Layer 5 of a small transformer language model trained on English Wikipedia (13 layers, counted from 0, width 128).
A neuron's activation on a vector x is SiLU(gate . x) times (in . x), where the dot is the dot product.
The model reads these tokens: "ang" "er" "up" ")" " |" " 14" " |" " (" "1" "," "3" "," "2" "," "3" ","

The vector x that enters this layer's MLP at each token. A number n stands for n times 0.042.
0 "ang": 3 -23 -19 12 38 1 36 -4 5 3 -28 -25 -5 31 -3 30 17 37 -3 21 -23 -18 -4 -3 9 5 22 9 61 -1 9 20 -4 28 -1 19 9 -2 -9 16 -25 -3 26 1 -10 -19 -2 10 -12 28 34 -24 -1 -49 -3 -4 4 65 -14 -5 -12 0 2 -7 -9 16 29 22 11 -11 -2 -5 23 9 10 6 -11 21 -1 35 1 -18 17 32 -8 11 9 33 -3 -28 -13 -14 37 15 -6 -21 2 -27 -6 3 -4 -28 2 32 -8 23 -23 32 32 2 15 62 -25 -24 -24 27 -39 12 -16 -2 5 8 -6 12 6 6 31 8
1 "er": 15 21 10 11 8 -17 -7 -20 15 -16 -24 1 32 32 -10 19 -1 0 10 8 20 -4 -4 6 8 3 7 -34 72 28 29 3 -8 15 -37 19 -6 -12 14 4 -13 5 -7 -4 -9 -22 21 1 -10 24 32 -15 -39 -93 -4 3 16 -3 -3 6 -25 -2 19 7 8 -3 12 24 -3 -18 -22 -1 28 18 16 -9 -24 6 -11 15 1 -30 13 20 -1 4 16 -26 6 -2 3 -11 -21 14 -11 -4 -17 -20 -6 21 8 -13 -34 40 -30 -13 -20 50 2 -8 -15 3 -25 -30 10 10 5 26 -17 1 23 -7 16 -7 21 -34 -12 12
2 "up": -31 1 1 -14 -3 15 11 -19 18 -32 42 -2 5 45 9 4 3 12 -4 11 -14 -11 19 10 -7 25 -5 18 7 17 36 14 13 16 0 5 19 18 17 -16 -17 -17 -6 -7 1 4 27 -1 -18 25 27 11 -18 -87 26 22 -8 -40 1 -13 23 -16 -2 2 -11 0 5 -17 -16 9 -7 5 38 2 18 -36 -14 -35 1 40 -7 13 22 18 -38 10 -18 -2 -9 5 -16 5 1 26 13 -24 -3 -14 2 0 -4 0 -22 5 -10 25 -9 3 -5 3 -49 9 10 -41 -10 16 5 8 27 1 39 -32 8 0 1 -1 -28 -36
3 ")": 22 17 25 8 2 -20 1 11 -5 -38 41 7 24 -7 -26 -1 10 -9 -7 20 -11 -33 -12 4 18 5 -11 -16 -10 3 55 32 11 -21 30 -2 3 -12 -17 -2 -12 4 -20 -12 3 -14 20 28 -20 8 43 -8 14 -77 21 -41 -4 -19 -5 -21 1 26 24 0 14 2 -22 -15 -14 3 -1 -20 27 5 16 -26 -1 -19 13 4 -12 0 -16 -5 20 11 -8 16 -19 4 7 -12 13 -6 -19 -26 -8 32 19 3 22 3 -5 3 -4 -2 5 2 -24 -4 -39 -7 -29 1 -15 5 -19 14 0 6 9 -45 3 -1 11 7 -7 -24
4 " |": 5 16 17 13 13 -38 -4 -4 1 -8 29 -39 -8 18 7 10 31 -1 3 27 4 -33 -6 -6 4 3 1 13 -19 3 25 5 -13 -20 -2 -5 6 6 -6 -38 -14 13 -8 9 -1 8 10 -3 3 12 -4 1 -15 -77 13 -16 -18 -9 0 1 -1 4 22 -16 -2 -11 0 53 -2 1 2 11 1 -6 -7 -1 -2 0 14 -9 -11 -12 7 -34 -2 12 -10 -6 -17 1 -10 -5 27 8 -11 -42 -53 19 22 -24 0 8 -1 0 -19 -18 0 7 3 11 10 -24 -7 7 -14 5 4 -4 -3 -14 -8 -5 18 13 -3 -13 -16 8
5 " 14": 6 -5 4 -4 26 -13 17 -20 0 -4 58 9 1 17 -22 46 5 -7 13 -5 -9 -15 24 7 -1 8 -40 4 -5 12 1 35 13 8 -40 10 -3 15 -10 -1 -22 -16 -1 12 -18 -18 5 -3 17 28 3 -9 5 -65 0 -5 0 -29 11 -13 -1 -28 25 -20 6 -22 8 24 20 -1 49 23 4 -17 9 -8 0 -11 -10 0 -24 8 -35 -19 8 3 -20 -6 44 5 37 -4 -5 -4 -6 -64 -10 -6 -5 -7 -6 -4 -7 8 -16 10 -10 21 20 -8 1 -9 -21 12 0 21 -28 -10 -9 -12 -42 11 -5 0 -15 14 31 5
6 " |": -4 14 22 13 18 -41 -7 1 1 -3 26 -41 -9 21 3 13 29 -2 -1 23 12 -27 0 -8 1 1 0 4 -22 0 10 0 -17 -20 -2 -3 11 12 -12 -39 -14 12 -2 13 1 10 7 -5 11 5 -10 -3 -18 -57 9 -9 -12 -11 1 6 0 -6 14 -19 -2 -14 6 62 6 2 9 11 7 -7 -4 1 -11 -3 9 -5 -6 -10 2 -40 -3 18 -6 10 -17 8 -13 -11 25 11 -14 -43 -54 0 22 -23 1 0 -1 -7 -24 -29 4 6 13 2 19 -9 -8 7 -24 -1 3 -3 -6 -16 0 -2 21 13 2 -20 -17 11
7 " (": -17 22 -5 -13 17 -33 4 -9 -5 0 39 9 -12 15 -18 24 -13 -12 -15 -5 27 7 -14 -5 8 -16 5 -47 43 6 8 30 -4 -15 24 -25 16 -5 -2 -7 1 -11 3 11 15 -9 7 -11 21 -22 1 -12 -27 -33 28 2 6 -5 -1 20 4 -16 0 -14 -12 -26 23 10 -6 4 50 13 13 -8 -1 -35 0 5 -16 5 -10 -2 -11 -15 14 8 -1 24 3 15 -29 20 -19 7 -26 -37 14 -37 21 -32 6 -15 12 -6 -3 -18 2 5 8 -81 24 -19 -11 11 -1 -1 -7 -17 -4 -3 -31 -26 0 -5 24 -15 -41 5
8 "1": -9 -6 1 -1 -19 -16 -9 -7 23 5 57 1 -25 -24 5 35 12 1 -13 -15 -4 -8 45 1 -5 4 -5 -15 2 -8 -9 -25 11 -18 4 22 8 -21 -5 -4 -17 16 -6 6 9 6 3 -1 24 1 -8 5 -39 -55 9 -10 -4 2 28 23 12 -24 12 -8 -17 -20 46 4 12 8 13 11 13 -10 35 -13 7 1 -13 4 -2 13 -43 -16 8 11 -7 9 10 5 7 3 -21 23 -7 -30 -13 -26 -1 9 -16 2 -22 -62 -14 -32 4 22 26 -29 -27 -45 15 -2 0 -9 -26 19 -14 1 -2 20 18 -3 -9 -44 13 -8
9 ",": -8 -30 19 -6 11 14 -25 11 -19 9 26 8 11 5 -31 1 11 4 -22 -3 20 3 -14 -27 -3 16 -18 -19 5 -12 -18 0 -21 -17 -5 2 15 25 -12 -13 -8 -29 3 11 0 4 10 -21 8 19 -16 -3 -11 -34 4 17 15 4 19 39 6 -11 12 9 -3 -3 -2 -1 -1 -41 4 7 -3 -6 23 3 0 0 -14 -4 17 10 0 1 -3 9 -8 4 14 16 -6 15 -23 41 -16 -17 0 -13 30 30 3 -45 -10 -25 -8 -14 -6 11 38 -9 3 -11 5 17 -25 -2 -5 -25 -12 -16 -10 -12 9 18 -11 -70 -29 -15
10 "3": 2 -8 -21 5 -4 -29 0 13 6 1 0 24 17 -7 -2 0 -7 10 0 -24 -5 -17 53 -22 3 0 24 -19 3 -9 3 -16 3 -3 0 31 5 37 9 8 -31 -14 -15 7 -2 2 -15 5 -16 11 -12 1 -17 -36 -4 7 -10 -5 28 26 0 -12 7 2 -19 -26 44 11 4 -1 1 8 20 0 23 -31 8 -1 5 25 -19 -1 -43 -13 -31 23 22 13 -13 -13 7 -23 -3 15 -7 -25 10 -6 -6 19 -18 -13 0 -38 -5 -33 -9 33 53 -10 -6 -45 7 -4 21 5 2 -6 -16 40 -4 1 12 1 -2 -21 1 1
11 ",": -12 -42 14 -7 1 15 -18 17 -16 8 2 7 16 9 -28 -1 6 6 -25 -7 14 11 -11 -22 -5 12 -16 -22 18 -13 -17 -4 -24 -9 -4 6 17 28 -11 -11 1 -28 2 13 0 9 9 -15 5 25 -12 -2 -18 -21 -2 18 14 13 21 38 12 -6 16 3 -4 -9 2 1 -1 -41 2 3 0 -4 29 7 0 -1 -18 9 19 5 -1 2 -8 14 -2 8 9 4 -4 10 -20 37 -13 -8 -2 -20 30 26 7 -43 -4 -24 -10 -15 -11 8 47 -1 -2 4 7 18 -24 -12 -4 -20 -10 -11 -9 -11 14 17 -12 -73 -28 -17
12 "2": -7 -2 -11 -1 -16 -16 -7 4 10 -23 23 15 25 12 5 3 6 27 -9 -16 -23 -13 41 -2 -17 10 25 -7 6 -17 -9 -36 -10 -3 -1 27 4 31 4 13 -30 -21 -17 -1 -7 6 5 12 -13 10 -5 4 -28 -39 -12 6 3 6 20 28 14 -15 6 -2 -26 -26 34 -2 0 8 -3 14 23 1 3 -11 11 23 -12 22 -9 -1 -48 -27 -13 24 17 28 11 -17 -6 -16 -17 4 3 -15 18 -26 -4 19 -14 -7 -3 -45 -14 -27 1 26 67 -8 -17 -6 8 -6 11 -9 -21 -6 -25 24 -8 6 24 15 -10 -9 -26 2
13 ",": -8 -46 11 1 -4 16 -15 14 -14 6 -5 6 13 16 -19 5 1 5 -33 -8 6 11 -19 -17 -5 10 -17 -24 18 -16 -2 -4 -26 -6 3 8 14 29 -16 -16 12 -29 -3 9 -6 8 5 -6 4 26 -12 -3 -20 -28 -6 13 8 17 23 37 18 -1 26 2 -3 -12 8 -3 -8 -34 -2 1 2 -1 34 1 2 -13 -14 7 20 7 -3 4 -9 15 -8 8 6 -4 -4 8 -16 29 -12 -7 -5 -21 31 22 8 -37 -3 -26 -4 -9 -8 6 49 -1 -2 -2 8 16 -24 -15 -2 -14 -9 -9 -5 -11 17 19 -16 -66 -31 -26
14 "3": 7 -11 -24 2 -7 -25 1 14 6 3 -8 16 16 -3 -6 -9 -10 2 -4 -26 -14 -13 48 -16 -1 1 20 -22 12 -18 7 -10 -4 0 -2 28 0 40 8 8 -35 -11 -14 -5 0 -1 -11 13 -17 -9 -12 -3 -18 -42 -11 5 -5 1 31 24 0 -16 20 6 -25 -28 54 2 0 5 -3 5 28 3 23 -18 8 -11 1 23 -15 3 -42 -6 -33 25 11 21 -21 -13 1 -15 -6 11 -10 -21 13 -5 -10 16 -14 -13 2 -33 -3 -31 -8 34 54 -9 -20 -31 0 -8 21 8 2 -7 -11 37 -7 -11 11 1 -9 -8 -2 -10
15 ",": -5 -49 11 0 -4 16 -16 11 -12 5 -9 3 12 15 -18 5 2 5 -34 -9 1 11 -21 -15 -5 10 -16 -23 19 -19 3 -1 -27 -3 4 8 12 27 -17 -15 14 -28 -5 4 -8 9 4 -4 1 21 -15 -3 -20 -33 -8 10 8 18 23 38 17 -1 32 5 -2 -15 12 -6 -12 -31 -4 -2 3 1 36 2 4 -18 -11 9 20 9 -3 5 -7 15 -10 8 4 -7 -4 9 -14 26 -9 -7 -6 -21 31 21 9 -30 -3 -25 -1 -3 -8 6 50 -3 -5 -3 6 15 -23 -15 0 -11 -6 -7 -6 -13 17 18 -19 -60 -33 -32

Each question shows the input weights of one neuron of the MLP. A number n stands for n times 0.0045.

n116 gate: -3 4 2 -8 -2 -3 4 -3 9 17 18 -8 -5 -8 47 10 26 11 17 -33 -1 15 -6 38 -7 24 -6 -1 23 36 -28 7 -19 -4 11 -28 4 -16 23 -65 -12 18 -11 -23 23 -7 -15 -2 -36 -36 3 5 40 29 -31 32 -23 -48 -15 -26 -43 -3 11 35 -13 -37 -57 -12 1 -15 -24 -16 20 -10 12 23 -2 -26 -32 16 9 13 -34 -5 -3 8 16 -1 -22 -5 3 -10 -27 -38 -3 4 28 -15 -12 -22 -7 19 -19 4 -22 10 21 6 -3 -10 -4 34 86 -28 8 8 -18 -15 5 4 21 11 13 -22 1 -20 13 -8
n116 in: -29 8 5 -2 30 -19 -27 -44 -12 14 -6 -48 2 25 -11 3 27 5 -46 26 -26 -9 30 -21 -8 -24 -10 7 -12 7 61 -15 30 -42 29 19 40 35 -23 14 17 -10 23 27 -9 -9 -4 -6 5 16 -28 -10 31 -25 29 2 -9 1 -56 -4 14 1 -19 15 20 31 11 8 -21 -5 -11 14 10 -14 19 -23 -20 -26 28 -8 -41 -16 11 7 -5 -36 2 10 -11 27 -20 29 -21 41 22 -16 19 2 12 7 -24 5 4 -3 -11 3 -10 -16 -6 -9 21 -15 -21 -5 -1 5 6 -21 40 -16 8 22 -24 -31 -22 -3 12 -17
On which token does it fire most, and how strongly? 2 "up", at about 0.9

n222 gate: 26 15 36 -32 -30 20 -14 27 -21 21 14 -12 -24 -6 6 23 2 -8 -26 6 -12 25 7 -2 2 -3 -13 29 -12 11 5 18 -18 -11 17 2 21 -24 33 11 7 5 38 -12 -22 -13 20 5 22 -27 -1 -10 30 2 21 4 -5 4 3 -42 17 -34 -14 -16 19 -25 -16 -41 -23 27 12 -43 14 5 25 -22 5 -2 15 -25 -6 14 -17 -19 -7 -27 -34 12 35 35 -15 -17 19 -11 5 -29 16 37 -6 2 -15 13 2 -24 10 30 -20 1 -10 20 53 0 -9 7 12 0 42 21 -10 1 -35 16 10 15 22 -4 5 -1
n222 in: 0 -1 10 -4 -18 8 -11 47 -8 3 14 3 -15 -19 -5 18 -4 7 -15 10 -16 0 24 -17 -22 22 1 -1 4 13 15 17 -23 7 41 -20 25 5 56 27 -3 -12 17 -2 -5 -18 17 16 12 -19 21 -12 55 -10 -4 29 4 7 12 -21 2 -13 13 7 34 -9 20 -12 -28 25 26 -42 8 -14 32 -7 23 -26 14 -18 7 -10 18 12 -3 -8 -9 3 13 14 -9 -13 -6 -3 12 -37 -14 3 12 -6 10 4 37 -33 -6 5 -1 2 15 26 38 -2 -3 5 25 23 5 31 16 1 -25 -9 21 16 3 10 23 23
Its three highest activations, in order, are on tokens 5 " 14", 3 ")", 1 "er"

n96 gate: 2 33 -29 23 1 6 -8 6 -42 4 -17 2 -23 -6 -16 -12 22 -2 -29 -54 5 10 -3 4 4 -29 20 -10 -17 -5 -13 24 -4 -7 -8 38 -11 -10 8 -2 33 17 -20 -14 22 14 16 -7 3 2 12 -15 -41 14 17 16 -12 4 -4 10 33 -3 -12 22 20 9 -22 -37 0 -31 -8 4 4 13 -41 -11 -24 15 -8 23 0 -19 -17 1 18 -17 -8 -3 30 -4 -17 -10 3 -15 20 14 16 12 -13 -38 12 8 40 33 -2 -5 18 -50 -7 13 27 -18 20 8 6 6 7 -8 41 -5 14 -13 -40 54 16 -11 22 -14
n96 in: 5 0 -2 3 -8 3 3 3 24 -32 10 1 19 -36 22 6 -29 1 -5 33 -4 -12 -27 -13 -5 14 -23 33 14 14 12 -22 1 28 0 5 11 6 16 23 11 0 29 21 11 21 -2 6 -13 -2 -8 29 41 -15 -26 18 15 3 -16 4 2 -20 4 -14 -16 -14 27 19 8 21 4 -1 -29 -12 13 0 -9 -10 16 10 15 18 28 0 -12 18 7 8 -3 8 39 -10 -22 7 -27 9 1 5 5 20 -37 14 -29 -45 -1 -9 -15 9 32 -14 28 0 28 -10 11 -28 2 -12 13 7 -18 37 15 3 11 43 -28 34
On which token does it fire most? 3 ")"

n307 gate: 41 -19 14 -28 -6 4 -39 -18 -5 -16 -24 -7 0 9 1 13 -17 -9 -10 -3 -11 20 26 19 7 -2 12 4 -33 1 15 14 15 -1 -23 -26 -2 -9 -1 17 44 -6 3 11 -24 28 -17 -27 31 -29 -39 -18 -2 -8 -6 10 -5 -15 34 36 -15 47 20 -7 5 -15 14 -7 -3 -6 7 8 5 10 -20 33 10 -22 28 -2 -27 14 -28 17 -29 -18 2 12 -19 -20 3 -7 -20 -43 19 -8 -5 -19 5 -2 0 -10 24 17 0 -5 17 2 15 -45 11 21 -7 15 -13 -11 42 -6 47 3 11 9 -33 7 -12 6 3 20
n307 in: -15 -21 23 20 -5 2 11 11 -36 -18 15 30 -26 40 -12 13 17 -9 33 3 -11 -6 -28 -9 -18 5 12 12 14 -3 -19 8 -12 29 -24 12 -8 0 22 -9 -3 -9 -16 33 19 -37 20 -10 -6 -11 12 -14 6 -6 3 35 3 9 -1 0 -13 -7 14 -5 2 -16 -68 10 12 12 11 8 4 -30 20 5 2 -17 52 1 22 -32 21 9 2 -17 -21 9 -22 10 21 8 0 4 -29 36 23 4 0 -31 -7 -12 -14 -8 -6 -18 -1 -22 -2 -8 -15 -21 -6 -1 31 2 1 -33 6 -6 6 -29 -37 -22 11 -12 10 -13
On which two tokens does it fire most, strongest first? 8 "1", 12 "2"

n245 gate: -16 14 12 8 32 1 10 51 -28 -8 -2 15 -55 -13 -30 40 38 -33 13 -26 -15 29 10 12 38 4 -3 -8 -29 -23 12 12 12 -59 16 6 -5 10 13 -34 53 0 2 -2 20 45 -12 18 12 -14 4 -17 42 15 35 3 -18 10 -31 20 11 -12 -12 16 -2 46 -21 -35 -26 19 -11 3 -24 1 -12 -14 7 7 20 20 -16 -17 -17 -55 37 -5 -45 6 -8 -6 -22 -18 -5 -12 1 -6 25 -13 -4 -7 -13 45 16 -11 -26 18 -14 -30 -11 -28 21 35 -1 -4 -23 -11 -10 -3 52 -25 14 8 -25 -4 14 -10 14 -33
n245 in: -1 -15 20 -1 1 1 0 6 15 -64 29 5 5 -19 0 -36 -38 23 17 -26 -11 8 -28 14 -27 11 2 1 -12 -40 49 -19 16 1 9 -2 -3 -15 -1 27 1 -33 -41 -25 -18 17 -1 4 65 -19 -3 -13 10 -10 17 4 6 2 24 10 10 -12 12 11 12 3 29 -7 -8 -20 -6 1 11 1 -10 -7 -6 1 28 -2 6 51 1 14 17 8 -10 19 -17 6 5 -21 2 -8 -2 -30 -44 -6 -12 -8 21 0 10 -35 -19 -16 -42 19 -15 23 -16 12 -7 -30 22 -29 2 39 60 25 -4 -44 -5 63 6 24 10 15
On which token does it fire most? 3 ")"

n117 gate: -16 -17 -27 2 6 9 -17 34 -1 -12 1 18 -14 -22 25 -23 -2 -21 -1 -13 17 -2 9 -2 9 -17 -17 -14 -3 -22 29 -6 -29 8 1 -1 53 -15 -30 10 7 5 4 2 3 -20 -12 -37 8 22 4 -16 20 14 -15 -4 13 4 -9 -5 -5 1 21 1 11 0 -11 4 -4 4 -7 -10 -35 -22 -10 -19 -30 19 -49 -19 15 -12 -16 6 4 -6 11 0 10 -2 -16 6 -32 19 1 -2 7 48 8 -13 -8 -2 32 12 -14 43 -5 -25 -35 11 4 4 -6 -7 30 -16 8 -5 -3 -17 -9 11 -45 -29 -15 2 -37 17
n117 in: -31 -9 -10 3 8 -6 -9 -5 16 16 -7 10 -7 -8 21 30 -5 2 -2 16 5 -10 7 -2 -30 18 -21 -4 3 -3 38 -22 -10 -41 -2 7 40 -4 -12 -3 12 -13 38 16 2 11 -24 -6 -3 20 2 -29 -12 15 1 -12 -20 31 -15 27 23 -13 44 -17 1 14 8 9 3 31 -17 0 -8 13 0 -3 -26 7 -78 2 12 -18 4 26 17 14 11 3 19 -7 -13 3 -9 18 -28 8 -14 21 14 -6 -10 6 21 -8 -7 18 -29 3 -14 -2 -9 0 -18 9 23 20 24 8 3 -9 -18 -2 -4 -19 15 2 -28 12
On which token does it fire most? 3 ")"

n3 gate: -29 -15 29 5 2 -13 -7 4 1 20 17 -11 18 20 -2 7 -10 -22 2 4 6 9 12 -2 -17 -12 -15 22 -1 17 -22 -3 17 -31 12 -7 -23 -1 0 -28 -5 18 -2 22 -5 -31 -19 2 9 -27 -7 -16 7 19 -8 35 -15 -30 -7 -2 -1 7 -33 -9 -11 9 -36 -32 -11 11 -25 11 8 9 2 -10 -11 6 -4 -20 -28 4 -7 -2 21 5 -11 -26 18 9 -6 -39 15 -23 -4 -21 5 -3 -8 -26 30 29 -32 18 -12 1 14 7 -3 -3 60 -31 -11 17 -2 26 -9 -11 -4 -20 -4 -11 28 6 7 -11 5 -27
n3 in: -18 8 4 20 -22 1 -18 7 4 -33 15 -14 23 1 -10 -30 3 -26 -50 -2 36 -15 -36 17 27 -9 3 17 10 -13 -19 -17 -3 9 -7 0 -22 -1 -5 -8 -21 -6 -10 -14 28 18 3 3 2 8 -9 -3 17 -7 14 4 11 -5 -7 -33 13 -2 -6 10 18 1 21 27 27 21 13 -1 8 25 3 4 -15 20 22 3 21 -6 29 -8 -14 18 14 -4 -14 0 -1 26 -24 -12 13 10 -27 1 -10 4 -34 8 -37 5 -7 -27 -24 -4 14 18 6 -4 20 10 -24 1 -30 -10 4 -1 24 25 20 -27 0 -9 -19 59
On which token does it fire most? 6 " |"

n69 gate: 10 18 -9 -12 -30 1 -20 9 -3 21 1 -25 -17 28 -14 33 9 -3 4 2 -1 16 -19 13 -19 -41 -6 8 32 29 6 -35 -16 2 -1 -1 35 1 24 9 0 13 7 -16 3 7 -2 -17 12 15 2 9 -7 -23 12 1 -1 8 -14 5 9 -2 -17 -24 -1 5 4 14 -19 0 -21 8 33 -38 5 3 -24 -8 -26 8 10 -26 -15 14 -14 12 5 17 2 34 -3 -18 -26 -22 -29 -20 -4 27 -4 -2 8 -20 -12 -13 -3 38 -29 34 0 -16 15 -16 -2 5 -53 -27 64 15 17 -48 -24 50 3 10 -4 -19 -2 13
n69 in: 24 7 3 32 -21 12 -17 7 3 -17 3 3 -3 -17 30 -9 -34 -17 -6 -22 -19 -13 -19 -14 -22 5 -30 -37 -1 22 44 -15 -27 -1 -35 4 -3 -12 8 9 -1 5 27 13 -4 12 18 -4 -27 -5 38 -5 -41 -11 22 1 11 19 43 19 -1 19 -32 -7 -33 -6 -5 30 6 9 -5 -10 -7 -18 11 -6 11 -5 -3 13 20 17 7 -18 -11 4 -1 51 2 22 -31 -22 13 -1 -14 -15 -23 14 -11 -2 -12 -13 -4 7 -33 31 7 16 17 -20 29 -27 -10 -3 -17 7 20 2 21 7 -48 -18 13 22 11 19 -13 29
On which token does it fire most? 1 "er"

n184 gate: 15 34 10 -17 -20 30 45 -27 -5 13 -1 20 5 5 -20 13 7 -7 1 11 13 -2 -14 -7 -27 1 -20 11 -18 16 12 21 23 27 20 32 34 -16 3 13 3 27 28 0 8 -6 11 16 3 1 -2 -7 13 -8 -15 -2 2 -11 31 12 -29 -2 -10 -36 -4 0 9 -13 10 -8 -1 16 20 -39 6 -10 48 -40 15 -34 -22 -7 -3 -2 -19 -20 -35 -34 -20 13 19 4 -42 11 -10 7 19 19 -11 -20 2 -8 -24 -17 8 14 -33 4 -29 18 -7 -3 -17 -28 -4 36 2 -26 2 -2 -24 -22 29 -9 13 -7 4 -9
n184 in: 5 -16 13 -5 -14 6 15 27 -15 11 -24 -4 -10 -19 -4 -22 -3 -3 28 5 -8 18 -8 14 11 7 -3 -8 24 -13 -3 16 -5 -9 19 -15 24 14 3 30 -24 31 -6 -3 31 -16 1 -3 -38 21 14 6 25 -22 7 4 12 8 -20 -54 -13 -21 22 9 -16 -12 -28 -12 0 -15 -14 8 1 -48 -6 8 -8 24 -26 -5 -6 21 7 9 16 -41 -19 6 4 4 15 -20 10 -2 -9 -6 -9 -30 -1 6 11 7 -5 -2 9 -1 -36 -15 9 34 -7 -54 5 -5 -36 3 4 7 -38 -16 -18 11 -4 8 -6 38 -9 3
On which two tokens does it fire most, strongest first? 3 ")", 5 " 14"

n169 gate: 2 20 1 6 5 3 4 0 -3 1 46 19 -2 -1 -29 1 -13 -11 21 17 -14 4 24 8 23 -12 -2 36 -16 -25 -15 31 7 -1 11 22 17 33 39 33 -5 -23 37 -3 19 -11 -7 6 -7 27 3 14 -1 -9 14 -15 -15 -31 2 7 -41 2 -9 34 1 6 -16 2 22 -9 0 1 9 -49 -19 -44 21 -1 -9 11 -41 32 -3 10 -19 19 -14 -6 -13 1 -15 -19 13 -5 -5 14 -7 10 -5 15 -27 -6 23 -3 5 1 5 -16 -6 10 67 -12 9 28 18 -14 -2 -41 19 -11 -14 2 2 37 -33 1 -24 -32
n169 in: 27 -11 12 -28 -16 14 -2 -8 -9 11 -8 5 -16 24 9 -1 -34 2 0 9 -5 9 -9 24 -10 9 12 -32 -10 -1 10 -10 13 -3 -18 3 21 9 -15 7 -20 9 2 -22 -15 11 -30 24 7 33 -23 -27 32 0 -9 -45 3 -2 21 17 23 -5 8 -9 10 -20 13 -20 33 -23 -12 -12 -1 -4 14 35 13 -14 -3 -11 -2 -12 -13 -4 -41 12 9 26 11 -31 -40 29 -14 1 -15 -28 2 29 32 -5 -8 -30 17 -8 46 16 -35 -20 0 -9 10 -22 5 11 -9 -18 -7 12 15 -2 -19 4 5 -5 -3 -2 -3 -2
On which token does it fire most? 10 "3"

n109 gate: -2 5 9 29 -41 21 5 4 -16 -22 -17 23 -10 -13 23 -29 35 -31 -11 -18 -24 0 -9 -30 -7 -19 -28 -19 -9 -13 19 -3 30 11 -12 11 0 5 -11 1 -9 21 18 -19 -8 4 -28 -21 7 3 -27 31 -16 -19 8 11 -17 3 -24 1 5 8 12 5 1 1 -3 -26 12 25 16 6 -17 -39 13 7 15 -22 -26 4 -1 26 25 16 52 3 -28 -5 -3 -52 -13 -21 -35 -11 -1 -13 -37 9 11 -42 -8 -5 -1 -9 -23 -3 -1 -26 -2 12 3 24 13 26 -9 -11 -6 -41 -14 -14 -29 9 -27 -34 4 -5 -19 18
n109 in: -17 -17 8 4 49 -34 -19 1 -11 -14 35 -11 -27 1 -25 17 -1 -21 -8 13 -24 1 -5 15 20 13 20 -25 -40 8 1 -2 -22 15 -18 12 8 -12 4 -1 35 -12 -15 17 -1 20 5 -6 26 14 31 -6 14 4 1 -7 12 31 6 23 -7 18 1 49 -23 5 -48 6 6 -13 -35 47 18 21 13 2 -7 1 -2 0 -39 3 -18 18 14 25 -4 -7 -3 4 14 22 33 2 -3 5 10 -1 -8 4 10 8 15 31 11 7 10 11 19 -22 6 -22 5 -5 -21 -6 4 -7 -1 4 1 -27 25 21 -16 -25 -3 -25
On which token does it fire most? 15 ","

n75 gate: -20 13 29 -12 -26 3 -19 21 -27 -25 -10 12 -17 -6 13 -2 1 -5 19 -46 -30 54 10 -5 1 0 -8 26 -9 3 16 -13 -26 -10 -5 -23 -1 13 -4 -9 32 16 27 5 -7 24 -11 1 2 10 -30 -3 17 1 4 -19 -1 -19 19 23 15 28 -13 2 -30 -2 10 -22 -1 3 -2 12 -21 3 -4 -22 -3 -17 0 -39 -38 19 -17 -15 -9 -30 9 -23 -22 -30 28 -34 -13 3 -6 4 14 13 3 31 9 26 -9 17 23 39 -30 -9 -15 3 70 -33 -8 22 8 31 -1 -20 10 -11 -13 14 -15 1 -15 38 -52 -9
n75 in: 1 17 6 3 1 17 -26 12 -3 13 -5 -7 -23 24 -8 -10 13 11 -50 23 -40 37 8 5 -12 -2 2 -24 17 25 45 -11 37 18 13 31 7 21 16 15 2 3 -8 -2 -4 -13 -26 37 -11 10 -29 0 20 -12 -3 -7 -2 -15 -21 -4 -28 1 -2 -25 20 6 10 21 0 -20 3 -8 -25 10 15 10 11 -29 -5 -30 29 16 -8 -8 -32 -12 29 -3 -1 41 -11 9 -22 -31 -32 -34 -9 22 -23 -14 -1 -35 -33 1 12 29 18 9 -24 -35 12 -5 -41 -2 -11 -20 17 -41 4 -26 1 30 -4 17 -24 -4 9 -6
On which token does it fire most? 12 "2"

n81 gate: -17 19 -20 11 5 -9 1 6 12 13 -5 -18 12 -3 10 11 26 -22 26 11 -14 -36 8 -6 -14 -12 -21 -10 -61 19 10 -16 -21 -1 16 -7 2 -19 1 -2 -8 8 3 -26 -6 1 -32 18 -14 -26 -5 -5 9 4 1 -26 30 -39 6 -23 15 -9 -23 -16 -14 -20 23 -52 -6 -24 -56 -75 -20 -35 -15 14 -14 0 -16 -24 -2 -37 -10 -14 3 4 -1 -17 -12 51 8 -5 -10 5 -26 -4 3 7 14 -31 17 11 47 -20 -60 -3 -24 -16 21 -31 -50 -3 4 -20 -10 -6 12 19 15 -3 1 -3 14 11 -1 -37 28 10
n81 in: -8 -6 27 1 -49 -50 3 -7 -17 -4 -41 12 -24 -15 -12 17 14 18 1 28 -18 -13 -21 6 -36 5 7 4 10 7 -7 2 7 -32 12 -4 0 13 25 6 -13 24 26 7 -3 -13 14 -11 5 22 -13 13 -18 8 5 -13 -24 1 -22 -4 -34 -3 2 -24 11 -46 -38 -4 5 -8 14 -26 2 13 7 10 -6 5 -17 0 15 -27 14 -13 4 -23 28 -9 2 18 45 -1 16 -51 -16 -34 26 -4 -9 -39 4 26 -21 2 -4 -20 12 54 7 -21 26 -7 2 30 -41 -12 17 -24 5 13 22 33 2 -3 -20 7 31 -4
On which two tokens does it fire most, strongest first? 6 " |", 4 " |"

n212 gate: -18 -17 5 -28 20 62 12 5 20 6 29 -2 5 -8 8 -23 10 5 24 -1 13 -28 16 -27 -7 -6 2 36 -25 11 12 -23 8 7 17 -6 -10 39 33 4 -27 1 2 18 -1 4 30 -21 34 -6 27 -24 -59 8 -12 -24 -10 -1 7 -10 -21 13 -8 5 -20 13 22 -23 4 37 30 5 3 -22 -15 41 3 -14 9 -3 19 -3 31 -32 -6 -23 12 -8 -11 -15 20 -10 23 23 7 29 -37 -6 5 10 -4 -2 11 42 28 12 26 3 4 12 2 20 -1 -18 -10 8 -26 1 -17 8 -21 -22 2 1 26 10 4 -5
n212 in: 18 -4 -2 11 3 18 -9 -1 6 16 5 4 -5 7 18 -33 27 6 23 -1 -7 9 38 31 8 7 -1 -9 20 -2 8 -19 5 6 -19 17 -23 -14 4 8 -7 -3 17 -9 -9 -4 0 10 7 7 1 35 21 -37 -10 19 -20 5 46 -3 -5 12 39 18 -12 16 -19 46 3 1 -10 -15 -1 -11 18 -6 20 -25 -4 12 10 -1 -22 20 -2 18 -8 12 5 11 5 7 0 -10 1 -8 -10 -39 -13 19 -25 -13 -9 -11 -23 14 -5 9 -2 3 -29 -22 4 11 5 22 -12 -19 -51 48 -19 20 -28 6 4 -11 -38 -9
Its three highest activations, in order, are on tokens 2 "up", 0 "ang", 7 " ("